Layer 3 of a small transformer language model trained on English Wikipedia (10 layers, counted from 0, width 128).
In attention head 0, each number of a token's query is one row of weights dot the token's vector x. The head spreads its attention over the tokens so far by the softmax of query dot key.

Query weights of the head. A number n stands for (n - 500) times 0.00071.
q0: 442 461 589 512 657 478 525 655 425 472 537 467 414 518 557 434 625 557 504 514 633 552 429 512 519 305 406 464 539 642 618 442 471 707 556 459 399 451 497 572 643 487 582 554 412 407 489 461 294 536 353 377 499 490 529 400 337 558 544 523 511 350 451 436 623 494 313 520 507 549 361 498 588 592 572 512 637 414 592 662 570 390 638 562 584 470 673 391 755 400 444 520 341 397 596 608 482 652 356 437 560 451 366 561 474 522 519 392 534 454 509 471 344 558 462 520 455 351 439 679 476 433 369 475 648 553 617 283
q1: 698 587 527 381 541 524 515 344 546 451 555 548 604 491 548 431 630 510 495 483 461 412 596 546 547 442 548 655 461 398 527 529 440 572 490 494 517 545 456 654 437 468 242 506 385 572 409 427 317 466 496 574 522 394 607 454 578 467 586 454 705 623 365 527 865 437 553 421 452 522 508 482 338 640 513 525 648 471 363 420 279 721 492 672 470 475 480 503 554 288 675 622 456 426 492 350 544 492 372 373 267 479 478 528 433 330 405 351 477 334 400 289 322 517 490 442 565 462 213 645 568 575 517 604 540 475 398 479
q2: 346 438 506 603 373 589 306 522 556 439 316 463 483 408 418 545 468 581 449 559 579 524 612 579 360 498 598 455 558 745 499 442 535 343 588 470 525 465 439 455 464 619 620 436 555 473 588 552 579 477 393 531 521 375 436 505 539 697 431 578 399 382 466 364 146 437 528 627 424 478 462 509 527 343 373 355 530 591 588 508 462 382 519 413 392 442 495 614 501 541 365 504 451 699 532 498 438 600 585 647 651 662 476 374 693 616 533 565 414 657 634 685 565 525 513 724 443 614 747 470 409 342 391 382 595 502 675 536
q3: 551 431 513 568 603 487 565 713 486 536 462 431 521 419 489 376 585 551 462 405 533 613 577 465 573 417 492 571 530 683 565 438 699 660 407 553 361 399 447 622 503 520 547 444 482 633 536 475 202 478 362 222 292 459 577 378 355 463 538 521 497 420 318 461 765 578 517 444 554 550 27 646 478 658 546 541 646 390 589 465 616 399 708 571 351 377 628 463 723 378 448 612 476 644 504 444 435 552 447 499 538 330 365 611 650 415 563 517 463 656 342 320 307 538 516 647 589 373 487 647 523 471 475 741 695 466 513 167
q4: 497 576 512 676 486 599 498 462 439 632 237 542 476 450 720 332 599 435 346 506 486 579 616 544 546 621 498 629 339 637 480 419 659 640 438 453 305 372 440 463 739 538 521 414 591 573 560 510 351 631 407 320 405 232 575 404 513 426 430 464 501 413 422 441 788 336 562 692 560 557 176 432 579 532 477 702 604 478 620 497 556 311 707 633 270 335 634 511 552 493 501 615 243 604 513 315 425 553 413 527 544 555 348 614 774 547 726 436 400 620 352 251 344 526 481 729 585 574 635 421 552 457 502 514 533 604 759 343
q5: 452 578 432 406 530 392 588 756 528 415 413 499 576 527 618 598 590 592 726 435 387 626 525 384 578 340 390 635 531 454 508 563 526 660 484 509 374 497 418 595 469 513 405 342 638 510 431 493 328 548 518 569 348 481 297 649 484 560 375 479 550 547 338 564 701 517 616 443 676 483 409 361 474 516 456 683 564 519 426 414 505 640 561 619 692 397 567 399 615 432 505 573 444 598 463 651 488 473 408 512 456 310 586 355 444 359 461 518 411 412 426 569 488 450 637 535 434 454 494 671 421 615 573 614 591 508 334 421
q6: 598 617 607 408 508 417 663 614 558 449 664 539 495 647 322 567 490 500 641 559 514 478 283 382 590 497 491 562 545 388 642 653 416 504 404 482 478 656 412 399 384 580 539 511 433 523 399 450 571 501 507 531 524 591 522 507 488 445 534 506 554 690 597 548 507 530 452 531 634 426 581 315 414 409 547 550 395 236 458 562 390 553 582 374 676 406 376 482 471 447 729 428 617 350 437 643 408 488 367 427 293 239 551 330 264 466 594 394 666 354 583 514 566 711 549 337 496 385 331 475 437 771 481 269 427 490 348 773
q7: 453 523 447 586 329 449 577 373 479 350 463 528 386 711 528 568 337 503 462 643 583 345 603 499 374 584 520 284 457 446 323 563 401 420 713 586 658 569 613 501 427 627 567 422 487 409 296 622 606 359 639 464 621 437 383 612 538 611 548 480 427 529 688 554 325 264 535 655 571 520 702 474 545 498 369 447 267 526 522 566 261 379 383 382 618 538 235 302 419 621 500 316 554 497 557 479 476 572 651 445 510 663 564 478 401 525 456 444 629 557 651 658 814 399 662 511 430 494 475 507 511 394 638 367 670 413 488 657
q8: 660 460 538 515 485 526 635 504 429 593 282 410 585 463 556 373 702 399 415 351 582 687 541 581 542 557 467 698 397 623 621 397 670 555 366 454 271 394 420 569 670 417 317 515 612 596 706 578 127 800 374 308 492 201 580 340 496 434 372 480 507 562 220 519 592 484 546 579 485 500 217 517 496 672 600 525 699 582 516 469 658 486 764 436 339 495 699 553 674 516 431 705 502 474 435 342 644 399 416 509 447 399 349 572 651 516 599 640 281 497 296 237 233 377 458 766 651 476 535 387 470 493 522 609 336 643 600 351
q9: 546 619 516 344 447 552 562 482 540 565 507 565 529 524 464 695 469 383 623 538 614 485 512 524 672 590 594 485 438 426 455 518 491 588 483 424 404 498 674 578 459 565 577 587 484 585 448 526 511 529 596 653 478 518 593 539 662 403 557 356 528 612 530 422 374 541 479 432 573 419 598 359 475 452 467 530 443 626 384 442 423 684 523 448 533 495 442 492 414 379 657 371 490 391 497 616 484 511 517 365 404 550 539 367 338 455 451 579 629 388 425 506 402 574 425 312 435 451 397 580 548 645 497 477 536 492 375 560
q10: 658 580 384 446 396 493 496 564 572 504 507 656 521 738 520 615 323 463 580 587 559 349 459 478 512 582 624 443 574 432 417 625 435 351 603 441 472 592 445 454 217 409 521 535 461 316 423 574 610 358 557 547 397 505 677 393 450 444 571 513 568 549 769 512 528 505 470 399 644 380 448 300 475 569 632 451 373 406 426 600 534 500 425 525 631 475 286 410 436 426 581 396 621 387 553 589 497 722 433 572 487 470 573 457 455 539 501 505 621 370 468 625 755 405 507 425 393 591 440 530 425 633 467 326 510 585 322 664
q11: 609 550 498 470 385 631 446 436 462 571 520 458 580 491 522 330 362 441 354 468 335 586 452 553 449 562 352 365 473 675 428 573 719 414 500 507 393 300 465 516 477 502 528 408 557 464 519 433 496 486 302 419 380 380 670 282 404 513 364 405 600 465 314 398 387 417 573 484 512 487 531 500 469 592 609 416 677 578 581 505 665 157 551 572 312 434 539 558 466 698 311 596 455 429 518 376 414 432 519 625 498 566 512 644 551 546 384 523 464 620 459 539 436 483 475 503 565 568 486 272 516 474 516 372 407 633 649 264
q12: 627 531 410 384 374 514 451 473 428 443 587 733 457 589 342 597 377 527 657 764 424 423 458 542 564 467 445 468 511 390 541 462 346 559 539 526 406 511 622 564 497 547 376 635 484 426 370 400 512 619 579 605 499 570 565 569 461 460 460 444 529 501 642 532 518 427 555 612 553 475 444 389 365 511 414 511 508 477 446 583 537 504 415 570 502 382 388 534 675 273 429 464 605 496 586 645 538 487 506 525 546 551 466 604 474 513 356 426 502 498 520 546 637 570 484 417 426 499 318 495 584 517 568 256 445 534 408 498
q13: 375 581 612 384 485 448 569 418 483 481 613 443 521 669 467 492 436 583 394 557 551 564 573 415 387 461 456 458 550 524 474 521 531 440 500 613 659 530 514 515 455 423 622 576 332 340 472 513 556 299 523 502 365 470 462 591 407 578 450 431 512 424 561 496 449 318 412 524 536 420 616 569 542 537 434 450 458 511 521 516 579 605 521 477 591 548 426 441 453 534 494 470 627 494 502 570 361 542 559 524 530 522 629 612 465 332 541 513 544 378 470 676 602 458 477 469 504 569 427 451 559 362 523 425 565 366 540 507
q14: 495 597 562 352 496 684 485 506 433 389 599 548 551 654 448 672 446 690 448 551 407 472 567 388 399 490 582 397 567 406 453 574 396 473 445 689 685 538 471 649 388 675 603 629 374 317 435 567 660 441 629 605 362 560 466 513 434 440 653 369 487 460 575 409 386 489 492 528 517 446 717 302 548 506 513 536 384 543 494 637 547 446 345 427 673 550 291 516 410 656 444 516 554 503 511 634 505 414 559 414 587 519 508 354 492 540 259 430 673 428 513 623 627 388 428 407 524 539 366 482 483 476 574 369 554 464 447 617
q15: 454 526 452 517 431 546 462 494 581 518 515 357 503 440 371 458 371 546 508 351 540 511 576 455 464 609 424 450 586 475 562 533 473 494 454 411 468 437 439 547 608 415 361 505 430 445 515 532 454 611 595 431 504 461 589 438 498 360 452 553 475 404 389 454 429 368 407 499 431 430 431 393 578 461 477 530 435 515 440 439 594 445 551 436 570 464 522 684 524 447 447 576 417 448 543 524 534 582 520 535 524 433 572 628 566 429 460 398 416 513 493 477 504 445 546 557 617 451 583 416 504 539 414 517 390 472 477 642
q16: 464 514 497 539 404 555 507 451 590 337 607 570 420 571 536 444 452 581 503 424 571 545 639 413 402 455 600 581 602 388 586 381 567 472 427 427 396 413 562 545 496 493 446 380 545 459 520 529 472 450 456 525 509 563 623 409 442 507 503 470 572 474 418 591 515 513 567 393 327 576 612 454 614 471 364 454 387 607 449 480 490 522 513 541 511 445 548 579 406 517 518 581 443 436 475 523 565 584 548 466 575 444 482 478 475 434 584 397 389 524 407 458 556 531 425 516 627 499 541 464 517 525 465 389 421 541 540 539
q17: 527 536 587 541 567 522 498 549 465 504 511 605 502 552 591 459 404 529 498 473 510 330 418 510 412 394 587 463 492 405 566 546 340 499 382 473 438 408 468 462 508 598 318 579 408 447 356 494 647 639 562 507 488 486 648 476 544 409 555 393 514 562 597 545 488 441 511 415 338 391 477 523 465 547 467 565 479 385 568 539 329 514 517 451 613 440 494 566 448 582 432 478 582 372 409 539 558 544 514 529 529 451 553 407 531 558 475 564 462 609 515 495 523 469 495 551 402 437 391 361 425 504 476 393 504 515 390 488
q18: 572 515 481 458 552 460 516 496 578 537 747 518 486 567 450 488 530 474 545 448 595 494 492 465 446 518 519 460 454 390 555 447 515 636 626 550 444 551 501 583 604 545 373 521 500 492 531 578 463 504 400 631 530 481 565 437 620 502 390 647 497 516 573 500 634 536 460 454 478 430 374 409 467 485 497 596 628 435 509 404 451 448 477 640 563 500 660 581 663 594 471 485 578 492 585 398 585 500 435 469 402 428 475 389 412 529 499 522 526 443 448 516 399 576 480 592 653 455 623 471 521 527 592 635 452 538 493 554
q19: 655 609 417 548 591 512 436 544 417 395 350 609 499 695 430 538 424 410 598 488 414 531 588 425 587 589 436 539 397 592 433 485 498 526 367 461 526 478 620 370 434 449 381 517 527 505 447 349 508 509 538 551 450 552 426 579 471 526 521 624 628 476 362 513 490 480 602 531 593 481 407 489 455 596 526 432 646 433 562 599 593 425 575 536 448 422 528 531 578 554 490 539 374 452 526 601 492 582 365 633 443 587 514 503 510 585 499 504 533 627 486 380 371 494 463 422 478 485 560 476 412 466 444 606 475 421 388 478
q20: 527 532 481 549 467 439 522 515 521 472 454 664 468 526 521 494 520 566 614 456 477 514 415 558 491 644 525 548 467 461 518 519 492 518 602 561 409 490 486 448 492 469 499 500 470 562 598 488 597 547 381 514 582 453 491 383 582 568 435 539 516 478 515 535 380 433 546 556 466 571 549 578 496 660 553 611 558 513 436 482 582 533 515 504 489 571 461 441 590 548 454 509 515 519 512 486 477 507 507 507 488 596 513 489 540 428 482 500 577 547 597 529 535 581 604 463 610 600 426 474 488 546 549 526 450 594 468 524
q21: 661 395 476 551 492 543 491 524 512 503 573 560 628 501 484 494 489 483 551 611 563 492 448 506 491 494 409 489 520 527 490 633 571 523 491 595 526 518 594 466 636 397 432 499 457 445 360 504 508 442 476 531 511 609 528 492 499 524 565 482 413 412 512 437 501 527 532 379 493 368 562 535 456 546 512 398 467 565 569 529 487 546 555 541 446 560 525 549 401 410 496 582 509 561 496 567 398 417 558 435 487 494 541 373 514 455 614 485 555 441 504 516 629 476 479 647 436 467 410 495 419 596 678 459 439 471 501 394
q22: 562 429 483 570 596 623 562 589 518 482 396 579 452 516 527 481 561 634 507 474 535 400 570 440 495 464 466 376 462 536 400 537 617 538 521 465 452 555 544 542 571 539 595 516 501 378 482 342 443 582 369 526 521 417 464 492 561 514 445 475 511 473 482 545 459 414 522 333 461 443 435 467 486 543 482 501 492 472 318 535 535 511 507 446 612 480 496 456 505 339 525 437 456 572 410 643 403 537 600 557 589 592 545 464 462 440 509 551 438 497 426 461 470 504 455 445 567 522 411 462 477 431 559 416 577 476 459 435
q23: 432 521 501 574 376 505 437 532 489 416 532 499 613 547 480 481 403 649 516 529 324 457 431 450 486 441 496 434 377 534 476 593 528 305 459 522 420 552 534 380 405 516 331 582 516 520 438 498 526 438 562 550 528 564 545 506 498 499 539 540 566 355 443 419 426 491 447 450 498 528 489 408 604 507 503 406 428 541 501 544 558 426 488 488 371 430 568 507 510 465 491 591 496 462 561 548 554 435 428 374 573 519 506 500 382 605 480 460 460 475 395 411 580 484 448 530 495 511 437 491 543 488 523 646 451 483 476 515
q24: 490 419 409 477 448 526 449 487 553 496 452 453 461 421 497 667 633 529 494 347 598 574 470 543 641 468 507 484 487 489 528 527 588 603 638 557 466 443 500 639 479 666 541 471 512 402 574 429 441 482 484 442 601 553 479 618 477 539 521 513 513 635 503 604 504 481 601 565 372 540 531 424 574 466 544 436 442 484 417 446 540 555 511 615 462 556 434 499 681 496 506 508 510 439 535 395 627 555 553 559 473 489 466 506 610 472 577 603 464 489 506 498 482 589 460 512 579 507 462 613 540 480 509 523 481 540 467 435
q25: 417 436 459 460 500 495 564 581 464 457 510 467 475 483 465 465 483 401 435 446 540 437 580 447 476 485 577 587 409 576 555 510 465 522 582 562 471 443 507 459 457 494 445 457 500 555 443 437 473 477 459 498 452 481 341 403 554 454 476 569 506 505 451 378 538 539 563 381 491 461 481 380 389 451 506 619 396 440 524 487 451 519 487 501 382 439 561 442 603 580 474 537 538 528 535 435 450 484 547 617 492 440 488 409 491 429 562 606 450 448 491 592 560 559 444 476 621 323 476 696 511 498 524 486 442 602 477 456
q26: 340 530 450 465 404 380 427 377 552 487 377 569 465 495 536 531 559 474 524 509 482 447 491 479 459 567 456 399 536 394 475 427 538 580 534 520 445 609 330 433 578 444 361 624 457 531 589 604 414 561 536 478 549 409 503 560 527 468 358 511 448 506 613 454 512 409 489 628 575 523 581 467 513 374 634 461 466 529 486 387 508 473 482 407 417 489 431 616 558 587 453 522 490 512 485 507 557 451 474 332 499 412 609 568 528 487 592 590 506 541 546 417 427 528 511 471 531 381 458 619 574 426 423 491 397 556 552 547
q27: 602 512 454 392 477 370 453 384 514 625 571 484 503 528 397 588 596 390 589 476 555 465 468 636 355 658 565 510 516 364 446 521 531 514 559 605 451 438 585 437 369 504 530 447 611 482 546 646 599 415 534 472 488 512 484 461 410 613 467 521 442 437 595 538 449 544 518 496 541 506 556 450 560 436 615 463 461 518 464 491 483 491 468 493 580 553 361 598 475 506 429 436 285 520 513 414 662 596 561 507 514 567 565 540 476 473 487 534 474 507 579 480 563 504 549 493 484 478 543 494 432 611 462 504 530 439 588 440
q28: 543 480 482 551 474 504 419 453 468 524 426 535 456 520 438 597 492 537 535 467 421 537 417 441 476 581 563 519 520 476 440 563 562 496 582 400 525 454 469 478 545 342 561 448 462 456 459 401 460 480 494 438 520 438 413 502 491 453 449 514 522 400 481 514 518 486 498 519 538 496 495 453 416 516 505 387 501 539 457 574 650 413 422 405 478 536 490 601 481 466 292 452 499 418 539 475 602 483 493 410 502 501 421 552 615 503 589 461 519 504 506 516 651 429 577 598 549 445 530 469 461 496 557 456 497 446 458 498
q29: 451 617 572 357 510 367 455 561 498 597 524 433 493 376 519 474 602 595 465 477 531 517 550 575 413 537 560 490 527 324 561 470 438 564 555 462 496 361 295 494 419 534 447 510 454 471 498 441 480 406 485 566 587 544 430 442 584 443 496 452 602 526 565 575 584 421 596 502 441 579 508 602 498 467 522 540 617 573 521 646 537 510 479 534 435 518 474 502 534 412 563 461 552 570 493 440 471 429 525 373 527 440 454 458 510 541 458 588 544 496 489 473 381 528 431 544 549 481 593 580 535 443 579 532 543 540 432 470
q30: 542 540 539 475 434 477 559 472 469 465 408 502 557 579 503 529 600 458 608 516 422 559 488 533 515 433 537 489 519 513 602 499 618 465 473 329 431 492 501 429 463 457 699 466 545 494 543 475 484 506 525 426 516 520 472 419 527 555 439 609 504 546 455 480 548 480 550 505 474 458 450 471 630 435 433 609 503 516 487 337 476 480 536 490 483 345 581 434 438 446 475 505 541 479 455 486 431 536 479 522 450 571 324 490 566 522 463 467 461 316 516 430 401 503 503 566 615 549 444 611 496 485 495 565 481 446 386 504
q31: 416 564 516 537 518 378 497 502 471 589 515 345 484 461 363 466 521 447 587 438 542 495 574 535 586 555 477 408 590 493 470 470 417 393 475 482 426 478 535 547 553 542 499 548 683 489 523 575 534 431 567 485 546 441 539 641 632 480 349 595 457 365 633 568 475 445 442 583 485 578 463 601 466 466 540 382 359 526 579 522 546 498 565 474 430 647 600 562 479 596 551 518 585 611 420 474 676 464 489 611 565 444 477 448 450 436 620 457 528 506 544 390 508 300 482 626 561 551 521 440 395 515 363 547 493 575 591 304

Each question shows a short text with each token's key, already scaled and adjusted for position as the last token sees it. A number n stands for (n - 500) times 0.0051.

Then comes the last token's vector x. A number n stands for (n - 500) times 0.019.

0 " series": 505 501 502 500 493 490 499 498 496 484 502 538 355 443 383 650 137 452 571 433 315 427 412 402 670 644 603 257 353 508 697 704
1 " of": 498 503 514 501 517 469 487 475 515 473 505 526 375 437 386 626 201 438 545 454 376 458 368 390 657 679 576 295 369 497 643 679
2 " live": 514 501 480 472 503 486 484 470 487 466 477 522 376 433 387 617 229 414 575 498 410 515 370 458 574 700 616 284 400 501 655 650
3 " are": 503 492 503 495 518 501 497 496 482 482 499 557 347 434 396 640 183 443 584 454 303 426 353 448 600 666 607 294 429 504 642 693
4 "na": 532 522 484 552 534 513 502 498 509 483 472 534 423 447 472 597 279 384 614 452 520 417 250 594 513 644 552 325 408 535 423 603
5 " show": 518 532 484 517 526 509 474 483 521 485 490 546 407 442 416 562 267 455 592 413 391 341 307 570 534 635 602 285 425 524 525 684
6 "s": 475 515 469 525 540 513 502 474 532 492 472 523 443 443 470 524 362 454 507 521 528 504 147 443 540 431 591 314 429 569 511 700
x: 403 496 556 436 567 488 437 485 423 533 520 429 514 477 568 427 383 302 536 470 536 430 557 536 373 553 388 496 565 512 566 568 552 507 362 510 515 455 535 546 396 369 662 452 567 454 678 357 392 546 591 691 643 618 653 521 492 608 476 353 417 497 398 423 540 464 431 659 302 529 490 385 427 468 605 349 697 551 529 435 642 331 636 520 440 545 662 372 607 505 473 562 634 455 636 402 332 422 581 622 471 443 435 584 458 431 664 627 449 538 445 487 332 460 378 525 696 647 488 508 523 538 251 686 425 457 503 499
Which token does the last token look at most, and with what share of its attention? 1 " of", with about 40%

0 " A": 503 509 507 498 502 492 502 506 495 488 504 538 360 445 391 658 135 446 577 410 308 419 443 410 674 657 592 264 341 509 722 691
1 "le": 501 511 493 507 493 468 482 455 513 455 474 505 386 437 434 616 255 434 577 495 424 503 438 399 612 781 514 377 330 497 640 588
2 "j": 509 496 503 523 518 493 513 471 540 478 455 505 432 418 457 583 321 415 476 452 282 403 556 463 527 775 632 439 349 580 508 552
3 "and": 530 486 509 535 520 501 516 472 545 515 480 532 473 462 533 528 407 492 431 420 364 148 468 528 588 660 498 348 556 487 587 637
4 "ro": 548 497 489 521 521 525 506 481 538 514 464 515 506 450 528 495 458 481 387 283 296 276 369 571 554 490 651 316 516 542 546 569
5 " Mo": 528 528 481 542 541 507 504 482 542 483 493 540 456 430 480 548 332 422 454 396 487 369 528 603 561 648 698 375 286 404 581 638
6 "re": 507 529 503 521 529 481 528 431 534 489 483 492 497 493 555 463 545 542 493 582 490 440 604 528 596 940 619 319 495 507 607 561
x: 569 562 621 532 520 540 588 557 422 617 344 388 616 342 528 685 650 433 532 475 639 500 596 448 554 635 386 383 351 531 542 558 444 806 479 569 389 368 306 369 338 476 489 440 616 547 436 612 417 589 294 654 412 460 511 454 595 466 637 428 501 354 517 602 595 474 436 386 520 485 370 536 504 449 431 571 333 488 503 623 354 590 511 447 521 619 540 294 498 721 543 497 571 491 561 522 533 534 538 492 435 479 422 572 466 521 494 566 552 454 467 384 721 528 441 391 510 394 531 634 485 380 492 543 316 387 405 673
To which token does the last token give the most attention? 2 "j"

0 "ment": 506 498 503 500 500 494 498 503 498 487 494 535 359 440 391 650 138 454 580 424 297 412 419 396 677 648 600 288 333 509 686 726
1 "ary": 497 511 507 494 503 473 470 479 522 468 459 506 411 428 435 602 263 401 541 507 367 523 375 392 635 706 548 426 317 505 571 681
2 " on": 491 478 519 512 522 480 490 501 520 470 477 520 402 424 407 597 248 427 525 433 303 479 398 435 666 649 611 390 304 549 637 705
3 " each": 497 484 507 511 509 481 485 469 507 470 497 541 373 426 374 637 212 432 436 533 427 464 409 452 564 663 598 318 358 533 623 688
4 " event": 519 507 501 528 530 493 506 488 509 475 477 562 412 407 426 604 251 396 515 545 347 380 393 396 545 656 654 358 443 551 525 651
5 ",": 521 538 477 549 541 563 473 474 529 483 461 554 422 441 455 560 334 453 578 469 435 460 260 349 662 454 525 376 463 549 490 709
6 " and": 490 519 490 517 513 533 502 482 516 481 470 522 411 440 410 577 329 447 528 459 492 533 269 495 565 477 561 336 365 480 660 627
x: 473 487 402 587 407 690 340 385 500 547 462 385 430 537 392 467 590 195 404 413 619 460 541 545 394 571 348 624 426 499 437 527 615 498 559 416 417 516 476 711 564 366 529 468 538 538 546 465 526 719 570 524 633 478 553 410 553 489 547 352 370 576 414 474 476 547 439 732 396 546 616 534 477 414 497 463 579 514 668 394 625 353 510 446 437 580 588 603 665 508 394 651 474 431 441 384 501 529 539 471 562 581 288 574 520 426 529 507 457 564 414 456 415 503 362 489 650 570 469 529 519 455 319 616 386 624 695 574
Which two tokens does the last token look at most, in order? 4 " event", 5 ","

0 " September": 501 504 503 495 500 488 498 500 500 483 496 537 363 444 388 653 151 454 559 435 300 440 431 396 682 663 609 285 330 516 722 701
1 " 2023": 485 521 518 502 506 461 477 449 535 454 458 552 411 445 432 596 284 433 513 537 339 538 456 394 639 699 599 392 308 555 621 645
2 ".": 454 423 534 531 535 477 460 465 529 460 431 527 435 456 442 523 344 462 574 454 320 627 527 588 700 579 543 490 377 794 516 593
3 "\n": 537 460 524 546 560 499 466 508 519 477 505 572 381 484 393 631 183 488 562 470 338 466 442 419 684 536 557 325 339 538 713 683
4 "\n": 539 504 500 544 536 505 455 496 511 468 494 565 370 480 389 638 162 473 549 500 320 431 410 397 657 597 526 377 319 463 674 583
5 "==": 512 523 479 520 507 513 481 498 492 458 492 542 341 451 393 637 129 462 576 425 311 437 430 419 647 620 576 296 334 485 708 624
6 "A": 493 529 474 509 532 504 480 468 507 457 464 520 401 447 429 600 240 422 595 596 465 489 366 390 618 691 497 383 374 468 536 616
x: 517 463 386 369 532 494 452 515 650 409 470 331 574 387 494 513 497 175 528 410 637 612 602 550 489 471 370 434 478 583 638 527 564 470 571 585 456 548 325 566 595 477 468 424 409 589 419 388 269 629 610 627 550 514 443 528 568 614 565 412 502 442 480 515 658 341 607 599 432 402 535 568 323 638 562 546 747 500 573 364 421 527 568 649 407 558 655 388 488 525 455 618 544 485 558 513 494 546 590 471 458 406 298 592 567 465 339 557 446 360 454 450 512 513 537 381 684 577 496 509 460 491 454 697 474 429 342 473
To which token does the last token give the most attention? 5 "=="

0 ":": 502 499 508 498 502 491 489 501 493 482 497 543 355 448 384 664 137 450 575 418 313 442 429 392 663 641 606 262 335 501 717 698
1 " November": 497 502 509 492 531 457 481 459 537 466 457 537 395 432 399 621 259 418 525 491 381 538 379 392 611 705 576 368 317 500 640 602
2 " 21": 470 494 540 487 532 462 467 445 535 458 449 524 444 464 477 526 409 472 501 567 295 616 414 448 693 680 592 468 331 672 700 586
3 ",": 506 489 514 496 528 498 485 452 525 467 448 511 444 453 406 537 390 488 595 606 317 714 561 476 663 629 567 581 423 734 645 546
4 " 2000": 518 505 506 509 530 485 491 445 530 451 440 547 433 445 436 582 353 417 538 540 452 647 399 501 627 533 501 430 308 708 762 630
5 ";": 512 534 491 533 539 538 453 483 519 470 444 529 440 440 426 516 333 470 654 406 330 662 442 447 642 375 475 549 411 699 604 655
6 " La": 489 552 481 519 540 495 521 499 529 477 493 529 440 407 411 614 269 338 489 511 380 490 329 593 545 528 456 426 368 566 660 637
x: 423 531 458 364 475 569 543 422 442 506 576 532 442 483 544 455 486 325 442 350 695 388 542 205 545 484 449 433 378 543 427 555 467 282 498 384 416 653 370 538 566 496 737 377 522 529 560 359 378 609 589 538 853 521 477 522 568 562 583 549 554 470 533 432 493 514 617 556 546 548 613 530 483 452 790 500 572 393 487 542 419 480 349 500 535 482 529 406 610 649 527 703 400 513 501 540 548 585 457 592 471 599 492 494 542 632 453 566 338 364 400 565 484 475 368 399 598 540 373 556 431 465 356 664 462 495 406 445
Which two tokens does the last token look at most, in order? 0 ":", 1 " November"

0 "b": 507 501 501 500 498 492 496 499 496 490 501 535 358 449 393 660 141 451 573 410 309 423 429 401 656 647 602 259 356 489 714 696
1 "um": 498 494 505 512 507 473 491 444 527 480 471 510 399 452 454 621 297 433 525 472 428 480 386 390 595 715 565 321 391 432 586 590
2 "s": 498 472 504 532 522 491 495 466 534 498 455 523 445 465 485 528 454 522 603 357 381 355 404 484 612 487 570 197 479 489 371 663
3 "==": 529 476 503 535 519 514 479 503 493 467 496 546 353 462 417 623 167 480 565 447 334 424 444 417 655 616 609 255 373 501 684 719
4 "\n": 554 516 503 566 549 522 442 481 505 458 484 575 370 499 417 629 201 480 548 537 376 463 397 393 644 656 560 319 422 498 634 703
5 "\n": 521 547 477 559 533 528 447 479 504 450 483 574 359 488 406 633 178 468 561 480 337 456 342 410 615 653 513 352 410 479 662 585
6 "===": 480 533 467 516 503 522 485 506 495 455 487 539 344 454 405 638 158 459 584 432 327 429 418 428 613 648 560 296 352 507 705 586
x: 344 416 302 376 635 648 441 549 556 688 444 407 415 449 574 557 528 114 515 459 606 512 590 506 514 686 381 560 492 594 406 489 504 540 502 643 562 483 321 573 568 440 556 400 469 517 379 401 323 450 580 560 640 501 422 356 500 525 565 521 466 396 561 553 600 439 604 532 383 410 428 555 445 570 486 447 561 590 619 387 524 542 684 626 351 463 737 436 623 613 487 554 564 516 469 538 395 608 466 487 599 505 407 459 456 508 442 446 396 576 454 683 501 440 511 413 618 702 494 476 512 407 371 475 466 536 419 430
To which token does the last token give the most attention? 4 "\n"

0 "na": 502 504 503 501 501 494 500 503 494 489 500 538 360 448 400 659 143 451 578 406 317 418 445 416 684 655 599 268 341 499 708 705
1 "ment": 514 514 491 500 498 491 495 466 517 480 453 493 414 431 447 584 295 434 583 455 431 435 436 427 607 710 538 397 348 497 545 679
2 " began": 521 500 506 491 525 485 497 497 504 479 481 547 383 430 397 588 214 453 577 456 343 463 347 395 664 577 593 342 354 508 610 745
3 " on": 530 478 516 532 532 479 485 507 517 463 478 525 405 439 397 590 255 432 552 457 402 537 312 388 638 615 569 345 340 541 540 730
4 " 15": 523 498 506 544 562 478 483 466 551 454 459 557 414 448 431 584 283 415 458 528 510 556 317 395 541 689 587 357 343 518 486 647
5 " August": 501 515 499 506 529 499 505 462 549 476 457 524 410 440 400 554 325 459 582 529 262 659 506 454 589 641 682 464 530 661 541 545
6 " 2014": 491 520 492 524 547 514 512 436 531 457 454 557 439 448 499 529 399 447 498 512 304 635 511 435 655 597 649 509 334 704 695 627
x: 529 297 441 519 432 471 510 493 373 639 535 451 524 332 533 547 625 427 312 553 620 483 388 616 512 715 419 439 287 597 396 653 502 525 422 432 457 408 472 376 529 572 463 448 575 513 574 535 181 498 518 628 441 335 462 515 434 546 450 437 392 676 394 484 628 364 524 482 490 558 511 694 412 496 540 465 579 441 655 410 492 564 505 591 542 381 511 321 424 741 513 615 674 406 539 494 455 513 448 556 557 621 427 441 575 404 471 466 495 372 421 545 541 526 541 529 670 651 652 571 630 413 442 626 496 404 627 430
To which token does the last token give the most attention? 4 " 15"

0 "\n": 498 508 514 498 505 493 494 507 494 485 502 547 358 458 390 660 131 459 572 422 307 420 438 403 668 646 588 271 349 509 715 695
1 "\n": 476 499 530 509 521 486 477 507 501 476 496 559 367 472 392 654 144 468 567 439 318 432 445 405 643 680 560 288 358 504 698 684
2 "In": 480 496 516 490 539 484 473 474 513 441 471 536 363 434 394 632 185 408 593 468 359 485 397 404 613 595 522 382 364 436 594 545
3 " 2006": 503 474 519 510 517 471 470 435 511 438 450 579 392 444 436 604 279 414 632 578 452 607 449 406 631 631 565 430 326 627 619 648
4 ",": 526 500 510 554 542 532 455 459 518 449 453 548 419 439 438 565 315 428 640 454 420 713 419 386 623 479 523 571 327 673 613 603
5 " the": 508 508 507 535 521 497 478 485 506 445 476 543 381 428 385 611 220 431 565 413 335 522 379 431 627 588 503 364 303 533 731 629
6 "y": 500 519 489 519 540 482 507 451 528 454 450 494 437 430 456 595 380 385 496 522 385 643 437 465 431 869 579 505 353 564 540 525
x: 613 508 436 519 377 567 461 442 542 590 483 421 609 349 516 578 371 292 523 413 682 414 515 520 558 646 357 438 413 457 678 520 585 523 401 400 490 540 339 461 400 404 565 248 565 620 482 450 444 477 477 634 479 460 489 638 616 581 455 408 511 416 484 480 542 590 508 580 486 570 513 619 353 460 451 489 496 330 636 705 507 587 612 458 551 491 545 525 476 693 580 658 565 498 502 670 315 592 450 474 551 476 373 542 431 441 343 592 364 411 465 370 612 503 488 564 545 532 589 605 745 338 300 587 455 562 392 342
To which token does the last token give the most attention? 1 "\n"